Layer 3 of a small transformer language model trained on English Wikipedia (16 layers, counted from 0, width 96).
A neuron's activation on a vector x is SiLU(gate . x) times (in . x), where the dot is the dot product.

Input weights of the MLP neurons that the questions are about. A number n stands for n times 0.0041.
n4 gate: -10 64 -13 -38 -9 -33 24 12 14 -43 -84 -70 35 4 -14 20 41 10 47 13 -14 72 36 -9 -37 37 -50 2 -53 -31 10 -11 -3 -14 -25 36 6 -57 -8 87 53 40 -16 20 11 -24 9 -4 23 1 -5 4 6 27 23 -1 -18 -13 44 41 -38 11 34 -44 10 31 43 -9 2 20 30 -19 -17 -32 2 -14 29 33 27 33 -25 -18 -13 14 -71 -37 -30 1 -8 -11 -25 -16 -37 22 -31 -7
n81 gate: -12 -6 10 -13 24 24 -45 51 -33 -33 -18 -12 -15 13 64 53 -15 -16 1 9 39 18 -15 -67 -39 9 0 -28 -8 -14 33 -25 -12 -29 -12 51 -82 69 -45 24 9 28 31 -45 -1 22 14 10 -62 -21 -3 -9 37 -1 -27 -19 17 31 -63 -53 -29 -8 32 30 -5 -11 -63 47 37 33 9 3 -11 12 -21 43 -44 3 -17 25 71 45 7 72 -28 -13 0 2 -1 3 -16 39 -42 -30 -31 -34
n86 gate: -33 11 14 13 50 53 -9 5 -4 -21 -38 -10 -1 -73 8 13 46 -20 32 34 -29 16 9 -17 45 -21 46 -20 3 -17 -27 26 -6 -6 9 43 -19 -24 8 17 37 35 -43 -19 -4 -41 17 39 28 54 -27 -2 58 3 -12 4 3 1 -31 -31 -25 -16 23 7 41 -32 -6 3 14 12 19 47 25 5 -70 7 13 7 12 6 2 10 -39 -5 -13 41 -23 0 23 -32 -24 13 -19 19 -28 -11
n88 gate: 40 -8 -7 -4 -12 1 15 -32 -14 6 11 41 0 12 0 -37 38 -4 9 45 -37 -31 -51 -13 26 -25 48 4 9 25 48 -2 -37 -9 -35 30 -12 -2 23 -12 -10 -11 2 -26 -11 42 -4 43 48 47 4 -37 2 7 16 14 -7 -36 27 10 -14 -2 33 25 21 -34 47 3 49 -16 12 -17 12 -11 3 -20 2 2 -13 -46 56 5 15 5 -2 12 -13 -22 36 9 19 -8 -9 -35 -20 -31
n129 gate: 48 -7 24 -32 7 -16 1 15 -11 28 -12 8 74 -5 20 29 14 -62 -1 43 24 -46 9 -5 -16 -24 12 15 -30 4 77 3 -67 54 3 14 -1 9 -21 33 -59 -64 4 -45 5 23 -21 21 -18 32 -51 -23 4 -9 -23 -4 -51 -6 17 14 25 -63 51 7 17 33 9 6 -22 23 -10 -70 -5 33 -21 28 21 -7 -41 10 -29 18 30 22 1 -71 -36 -24 -53 -56 -37 -4 4 -24 -26 8
n171 gate: 51 3 30 -6 -9 -10 28 3 -16 38 8 23 -7 -40 20 -29 3 -25 51 30 -8 13 -45 23 -45 12 -22 -8 15 8 3 28 1 57 20 16 -4 23 16 25 -9 0 -35 25 -19 -24 31 1 -10 -29 -58 -37 -3 38 3 9 22 -17 -36 18 10 -1 34 -30 -30 71 -44 -44 -5 2 -2 18 1 24 -44 25 34 -16 31 -37 21 -25 29 4 29 29 5 -2 -18 -43 32 5 -35 46 -35 4
n201 gate: 57 27 12 51 -26 -15 -16 32 48 29 6 9 69 95 6 32 47 48 -36 45 1 12 3 20 7 -9 -19 -30 -32 -55 -7 19 43 -38 -28 5 13 27 -26 -10 64 -37 37 -8 13 20 -3 -13 -4 19 -12 -4 66 -60 35 36 -21 11 -37 -24 -60 11 32 5 24 35 -23 -17 -4 37 -30 46 64 -8 -6 -23 56 26 -3 9 16 -55 -4 3 56 32 -35 -24 25 -24 1 -19 74 7 -17 41
n4 in: -20 -26 34 12 21 -27 -36 49 -1 40 5 16 8 -24 39 -11 -17 -6 -4 -9 -56 -76 27 -9 -24 -14 -36 -28 25 6 -40 -7 11 26 26 -35 -37 24 31 -74 7 -46 10 4 31 20 -13 -16 20 31 -30 -10 40 -33 27 42 31 23 30 5 20 25 1 -43 -40 -12 2 -37 -6 -48 -29 -9 -7 -32 -39 30 -28 -48 3 39 16 -7 23 10 -31 -33 -7 15 2 30 4 18 -15 23 23 -31
n81 in: -38 22 20 -48 -2 -15 -19 -15 35 -13 -47 -29 -62 7 -42 34 -26 45 -13 24 0 65 6 16 -29 -28 55 -7 -12 22 0 -25 30 -47 19 17 9 16 -42 4 -11 26 -82 -50 -12 -14 47 55 -7 -36 -2 50 21 20 -41 -43 15 22 -6 -20 11 -9 11 31 39 29 -11 14 23 -29 -11 14 -16 -23 26 17 27 -34 -26 36 -12 30 -18 50 8 -42 13 -15 13 42 3 -26 -34 38 1 -43
n86 in: 10 2 2 5 39 44 -14 31 -15 1 3 29 19 -52 -27 20 47 -32 -14 48 -34 17 9 2 6 -36 21 -9 12 9 -23 44 -4 -9 27 45 -22 -5 -12 5 23 14 -1 -37 27 -34 12 24 21 22 2 10 18 7 -4 9 5 -53 -11 -11 -41 -21 26 30 46 18 33 34 -28 25 -23 24 16 16 -58 -42 -46 23 15 8 -13 34 -32 -8 -9 35 5 44 27 -8 13 -28 0 -24 0 35
n88 in: 1 -24 -29 36 1 13 1 -36 -5 -8 8 19 -27 -8 26 -56 48 -29 6 36 5 -11 2 -11 16 -20 -7 -32 1 5 28 35 -9 -8 1 18 -24 8 13 12 4 0 -1 -12 -42 3 32 37 13 35 24 4 -59 -15 2 -11 -8 -8 -23 0 -40 22 21 22 -25 5 -3 -52 28 11 17 -30 -23 -38 1 -13 14 22 7 30 17 3 34 13 -23 15 -10 -13 20 -2 -24 -3 -19 25 -21 -9
n129 in: -44 -6 9 13 27 22 79 61 19 45 -1 63 -10 21 31 13 4 10 1 45 28 -7 9 -53 -14 -27 -14 36 -2 -11 5 7 -4 3 -26 21 -7 22 -17 -29 -64 7 34 -45 63 -14 -24 -57 10 26 21 18 19 -31 9 -14 -23 5 -15 -35 -5 -69 -19 4 -19 56 -11 28 -41 74 -19 -5 -26 4 12 -37 -10 32 24 1 -28 28 -21 40 37 14 -13 -32 -29 -23 -15 12 24 -45 -8 11
n171 in: -43 -17 -20 27 -25 -8 -26 -18 56 19 -7 8 17 -13 -3 -12 19 -20 1 58 -44 28 -11 -4 22 -2 -46 -11 25 -1 -15 15 11 -7 -46 -11 -34 -16 14 32 -27 29 22 42 -2 -2 24 2 -32 -38 6 -26 14 -18 -3 39 -3 -11 -32 37 36 -52 -2 -31 -26 10 -38 24 -7 -2 39 -2 17 35 42 11 -19 -18 -34 31 -20 2 14 5 -17 61 -8 -2 32 2 28 -35 23 37 -26 29
n201 in: -17 45 -19 -78 2 -27 -8 -33 -26 -14 3 -6 -6 -27 -19 -56 -53 50 -35 69 11 -5 -10 -38 -30 -44 -10 -35 21 -48 9 17 28 -20 30 -30 -7 -42 7 25 -32 -6 -10 2 -48 4 40 41 -2 -56 3 15 -23 29 24 -8 -28 -56 -18 -60 -5 -76 -15 -24 -46 -3 21 -36 29 29 45 -34 10 10 12 4 6 23 -29 51 -10 5 -26 -5 12 -17 -27 -40 30 51 -84 32 -40 42 10 28

Each question shows a token from some text and the vector x that enters the MLP there. A number n stands for n times 0.02.

" to": 1 7 -5 0 22 5 12 -22 11 27 -6 -2 -5 25 -1 -14 -17 3 -12 -24 -4 21 21 40 1 -12 -11 -12 -9 16 35 14 6 13 5 22 -8 -15 -11 14 -5 15 4 -3 8 7 6 45 -16 -13 10 7 -15 -5 -4 7 19 -16 5 -19 -10 -5 8 37 -37 11 -1 -29 -5 0 8 0 -17 25 -1 0 13 -2 -8 -3 -25 -24 11 18 11 0 21 -14 -9 18 5 2 21 -20 11 11
Which three neurons fire most, strongest first? n4, n86, n201

" |": 17 -61 10 -26 -12 23 14 -18 2 34 3 -5 -12 26 -1 -15 19 -12 -8 -20 10 -8 -11 -6 1 -2 18 1 22 1 -6 -5 -6 -8 1 4 -10 8 1 -11 -10 13 2 -4 -8 0 -11 52 -7 -15 8 0 -4 -22 4 2 9 -24 -17 10 0 2 11 -2 -4 4 4 -2 -8 -3 -9 -8 -1 8 4 2 24 -8 -34 1 5 -4 -10 3 -2 28 10 1 -3 -6 6 10 21 -11 5 16
The two highest activations, in order: n88, n4

"iti": 3 6 24 -10 -15 -18 15 -53 6 16 0 14 3 19 27 17 -16 0 4 -13 9 2 8 14 -5 22 6 -7 -15 16 -30 10 -1 5 -24 -6 14 15 -21 3 20 17 0 11 4 12 1 2 -10 -13 5 0 -25 -6 15 46 19 14 7 16 -5 -30 -10 17 9 7 -1 9 7 -5 9 -12 17 -11 -4 14 7 1 19 -7 -4 13 -36 1 18 -19 53 5 10 6 -16 4 31 24 16 32
Which of these neurons fires most? n86

" the": -6 -26 3 -6 20 19 -6 7 -1 -6 54 -7 3 11 -4 -6 -13 7 -27 -24 -5 -8 3 53 -4 -8 -1 6 -1 -4 8 -20 -12 0 0 -7 24 -20 3 -5 -25 4 -10 -17 -9 14 -3 -4 26 5 -11 13 -7 -7 1 19 -27 -7 2 22 -5 -3 0 11 25 -1 -20 -14 -23 -28 -15 -2 10 4 1 7 8 -10 10 6 -27 -1 10 7 6 6 -8 -18 -4 -9 -9 9 -9 -12 10 6
Which three neurons fire most, strongest first? n171, n86, n81

"s": 0 24 9 -22 -20 7 7 27 1 3 24 -13 -4 30 -12 5 3 13 13 23 -12 -13 -9 51 10 -5 -4 12 -3 -7 -26 -11 -14 -5 -6 6 15 9 -22 21 19 8 -6 -8 -5 13 2 -28 7 10 9 -3 2 -4 -15 -13 35 -22 2 -5 -4 3 12 5 -18 0 3 -6 -6 17 -4 -10 20 6 19 3 -35 -10 3 -6 -7 7 17 -11 15 3 22 0 2 27 -15 12 -26 -2 36 22
Which neuron fires most, and how strongly? n201, at about 0.024

"\n": 12 -1 -28 2 24 40 8 -20 12 -28 -20 -15 -3 14 -22 4 12 -9 -1 -22 13 -18 4 44 3 2 0 9 4 3 -19 12 -8 -5 28 1 19 7 12 10 4 -6 32 10 -4 0 -8 -15 -16 -13 -5 8 -23 -13 -1 -58 36 -24 -3 -6 10 -14 4 -3 42 -13 10 -16 10 -9 -14 4 2 1 -4 -9 0 2 -4 6 2 6 36 20 -22 5 7 2 8 -4 4 15 1 25 -12 13
Which three neurons fire most, strongest first? n129, n201, n171

" S": -1 2 16 9 19 -4 16 12 2 -12 23 -13 -31 -3 9 0 24 -13 6 27 17 -17 -13 15 24 -17 -15 6 -10 -11 6 -4 -1 5 32 6 -3 -6 0 18 -7 5 -11 -8 3 1 4 24 10 -49 -2 8 -12 -8 33 2 17 -4 -12 -12 14 -1 -6 3 -13 -12 3 10 6 -11 -6 2 23 13 17 -11 -24 -17 15 22 -10 -11 17 -7 3 -9 -2 3 10 12 -24 -16 15 5 26 5
Which of these neurons fires most? n129

" Boy": -9 -5 24 28 -5 -3 -4 24 5 7 11 9 -2 6 26 11 -12 0 2 50 35 7 -10 42 15 22 -9 -3 2 1 -23 5 4 16 6 4 -18 -17 14 18 2 0 -10 9 -1 -5 -4 5 -24 -33 7 0 -28 16 -14 -2 -12 8 -18 -17 6 15 -2 -26 14 11 -4 -7 9 13 -4 16 -8 9 9 3 -32 11 12 -4 -14 26 -12 8 -16 8 10 17 13 2 -12 -8 12 -4 -18 5
Which of these neurons fires most? n171

"8": -5 58 -7 9 9 42 -11 -15 20 -16 10 15 -10 -6 20 -1 12 4 8 -10 -5 -4 -12 -2 -2 -4 -2 6 35 -3 -20 16 5 4 -13 -6 10 7 -16 -1 -8 17 8 1 -1 -16 -8 24 34 17 11 14 -3 3 9 -34 -24 -10 2 -2 1 12 -2 4 12 44 -10 8 1 13 -6 -10 6 4 -1 5 16 -6 -17 8 -9 -3 -8 19 -3 -27 6 -11 -16 10 2 23 4 -18 28 -28
Which of these neurons fires most? n171

" are": 6 8 29 -22 -10 -12 -16 22 -7 -10 24 11 26 23 -19 -13 -16 -3 0 34 -8 11 1 31 -3 -5 17 2 -7 11 11 12 3 20 32 7 -2 24 -6 12 -8 -5 5 -7 27 18 -6 20 -17 -21 2 -2 -30 5 -10 -13 -1 -23 3 -4 4 -11 0 1 -2 6 3 7 8 15 -15 0 -8 25 -16 -5 10 13 -10 -14 -16 -16 -17 -13 0 -30 22 -31 4 -10 -27 7 11 -23 -21 24
Which three neurons fire most, strongest first? n129, n201, n4

"d": 7 10 -8 12 -41 3 -8 -2 -4 -12 21 -20 -2 20 -12 -13 2 -18 -10 2 11 13 -7 45 0 10 12 -1 33 -2 -10 19 -1 -23 10 -17 36 -8 -3 3 18 -6 -4 1 7 -20 1 -23 -24 -19 12 19 7 10 -20 8 11 -4 -6 3 16 -5 -2 -1 -35 20 -6 -9 13 -10 20 -24 22 11 0 -7 -37 -13 7 2 -15 15 -8 2 -2 -21 -12 4 0 13 -6 2 -16 -17 37 20
The two highest activations, in order: n129, n88

"1": -21 35 -8 17 12 7 7 -40 20 -32 19 15 19 -14 -17 -13 9 -18 17 -40 5 -5 7 7 -5 21 -12 -12 1 5 -5 15 1 -3 -6 6 -19 9 -22 0 -19 -16 22 -8 -17 6 -4 42 47 27 4 6 -16 -2 16 -13 6 -10 6 19 6 12 4 -10 2 11 -15 -1 -17 -15 -9 -5 13 1 7 -14 -2 -1 -11 -3 5 8 -2 -5 9 -4 -18 17 -12 14 13 26 7 -1 23 -18
Which of these neurons fires most? n81

" performance": 5 -15 21 -1 4 12 -2 -35 12 5 11 -1 4 33 11 5 26 -6 -16 20 -5 -1 4 29 10 12 14 -3 -3 -4 -12 6 5 2 5 0 17 8 5 -2 -12 5 -3 -6 -31 -13 8 7 -6 -40 23 1 -25 11 36 -34 38 -24 10 -18 8 16 22 1 27 -10 7 -6 22 16 -14 -10 -19 4 -1 9 1 10 9 -8 23 7 -20 3 8 -29 -26 -5 4 -11 16 18 -16 24 -10 5
Which of these neurons fires most? n88

" was": 9 -11 -1 -4 -18 -5 -19 16 20 2 39 -2 14 18 -28 27 0 -5 -9 23 -6 16 4 41 -13 3 0 4 -8 8 11 1 1 16 34 -9 12 35 -20 -4 9 -11 -5 2 -6 12 -6 10 -7 6 17 8 -27 10 -2 -29 -2 -12 -15 10 -6 -16 7 8 1 3 19 11 11 26 5 19 0 11 -1 9 -4 20 -9 -3 -16 -20 -4 -9 4 -11 8 -23 4 -17 -5 20 20 -32 -9 18
Which neuron fires most, and how strongly? n4, at about 0.12

" Round": -10 0 -28 -5 15 16 25 -10 -2 6 16 -1 -2 50 15 -30 10 -11 2 15 -21 0 -7 23 1 16 -1 -1 20 -6 -2 -6 -13 23 17 21 -47 1 -12 -22 -8 18 2 -4 -18 3 0 2 -12 -6 9 -9 -8 5 12 -1 48 8 -16 17 16 17 4 -2 4 10 0 3 -27 38 -9 -10 18 1 5 -35 6 9 12 -2 16 2 -20 14 -33 33 -9 12 1 -57 16 -15 8 6 -10 -3
Which neuron fires most, and how strongly? n171, at about 0.21

",": 13 -38 24 -40 -1 19 4 -10 -17 1 41 -1 3 10 -3 13 -16 18 1 -19 -12 -13 15 51 1 11 -10 15 -4 16 -19 15 7 1 11 -12 19 5 18 1 20 9 4 6 10 8 -2 6 19 -16 14 4 -3 12 2 -19 2 -18 2 2 -12 5 -2 9 -2 17 -21 -2 -2 -11 10 -3 -12 -4 4 -11 -3 -5 -14 12 -9 8 25 -8 4 26 -12 4 -14 -4 -17 7 16 2 -2 -24
The two highest activations, in order: n129, n86

" Summer": -10 13 -30 26 -12 15 34 31 -10 10 30 -10 -5 0 18 -7 4 -15 -3 13 22 -10 -11 32 3 -10 -6 5 7 6 2 -12 -15 8 -10 12 -5 -29 2 -10 -2 15 8 9 2 14 1 13 -22 -21 -5 15 -24 6 1 -40 5 16 -10 25 14 -6 0 -32 13 18 -8 16 24 0 6 17 -17 18 -22 -11 -21 30 1 -11 -5 -13 -23 -2 8 31 -16 2 0 -2 3 -21 14 5 -8 6
Which three neurons fire most, strongest first? n171, n4, n81

" designed": 17 19 -28 -3 -2 4 6 -3 3 -17 18 16 21 3 -16 6 -10 -28 -4 31 13 4 15 51 -18 -30 9 0 4 8 20 3 11 0 0 -5 12 4 13 -2 18 -1 -3 12 -9 -12 -1 7 -19 6 -11 15 -3 21 13 33 -16 -8 -8 -11 12 16 9 16 -22 -1 19 -23 4 49 -6 14 11 21 -13 2 -11 -9 -10 -5 -8 -5 4 -7 14 -16 -27 -7 2 -20 -37 13 -6 4 -5 7
Which neuron fires most, and how strongly? n201, at about 0.39

"bl": -10 -6 9 -18 5 16 0 37 -16 -5 -2 19 -1 17 5 -5 5 -2 4 -11 -3 2 -1 16 3 14 -3 14 12 -6 7 4 -9 3 16 -8 6 4 -21 0 17 12 6 1 -8 -4 -7 4 16 -35 26 15 -20 7 1 6 -23 1 18 34 11 -3 -6 4 -12 30 3 -23 -28 -3 -14 -9 -6 -4 -13 9 -10 -19 18 24 -32 13 -22 11 -20 -1 0 2 15 -2 16 -11 -1 34 35 4
Which three neurons fire most, strongest first? n4, n88, n201

" The": -11 -24 3 6 2 17 1 18 6 8 48 -11 9 -18 -7 29 -13 -8 5 -2 0 -6 2 78 13 -19 -11 -1 2 -11 33 11 7 12 20 -4 14 -7 15 -5 -32 -2 -6 -9 -1 17 -4 -15 4 -5 -17 6 -11 -13 0 -3 -16 0 -5 2 3 8 0 13 23 -4 0 1 -11 2 -20 -1 14 1 -8 -4 -11 -6 8 4 -23 -3 -5 19 7 -13 -17 -19 -6 -7 -20 1 -6 0 -11 22
Which neuron fires most, and how strongly? n129, at about 0.18

" and": -8 7 -4 -9 4 15 18 23 1 -5 25 -2 -13 23 -23 4 2 0 -22 -20 0 21 25 54 -3 7 -6 8 -15 11 -8 4 9 -8 24 4 35 2 -18 -13 -7 -12 -4 3 18 -25 0 48 11 -16 -3 -10 5 1 -3 -10 9 -25 9 3 -11 -18 -3 15 -18 1 -29 -11 -9 -13 -1 15 -1 2 11 -11 8 18 -6 6 -13 17 1 -7 8 13 13 3 -15 19 -4 0 -15 -7 0 18
Which of these neurons fires most? n88

"bil": 14 -37 0 3 -1 -3 -14 -6 9 -28 15 6 8 39 30 -22 11 -14 6 5 -6 -9 6 -29 3 -1 20 -21 22 -13 7 15 -3 -7 24 7 5 -6 -19 4 4 -10 -8 5 24 26 -9 -27 -12 -19 -16 -7 -35 2 -9 10 -23 4 -2 16 5 -14 -4 -16 -2 2 3 -3 -36 16 -6 -8 -28 -4 -23 16 -17 -3 6 -15 -12 21 -11 -6 -8 17 -5 16 -6 24 16 -28 19 -15 20 -1
Which three neurons fire most, strongest first? n129, n201, n81

"0": -9 28 6 19 -3 42 -14 6 25 14 9 14 9 7 -1 -11 23 0 -11 -20 34 -8 -6 -47 6 11 -25 7 46 0 6 10 -3 31 -22 0 6 21 1 -14 -6 14 17 -6 11 0 -2 21 -12 11 1 14 -19 23 8 -21 14 -2 -19 -12 -11 0 -1 -6 10 10 -10 11 2 4 -1 -20 -7 -10 13 5 27 -5 -3 -13 4 -10 -5 2 25 -35 2 11 -14 5 -15 16 -11 13 6 4
Which of these neurons fires most? n129

"3": -19 43 -20 10 17 10 7 -49 7 1 9 1 22 29 4 -23 22 -28 16 -17 -3 1 -18 -4 -8 -12 7 -7 39 5 -12 -2 2 -7 2 15 -14 0 3 -5 -8 -1 2 -2 1 14 -1 12 10 -28 22 8 4 14 2 3 4 -20 -9 -9 4 -3 16 -28 -1 25 -17 10 10 -24 -5 -8 -10 3 12 4 32 -23 -8 2 -26 3 7 10 -5 -3 -11 10 -12 -3 27 26 -2 -22 19 -8
Which of these neurons fires most? n171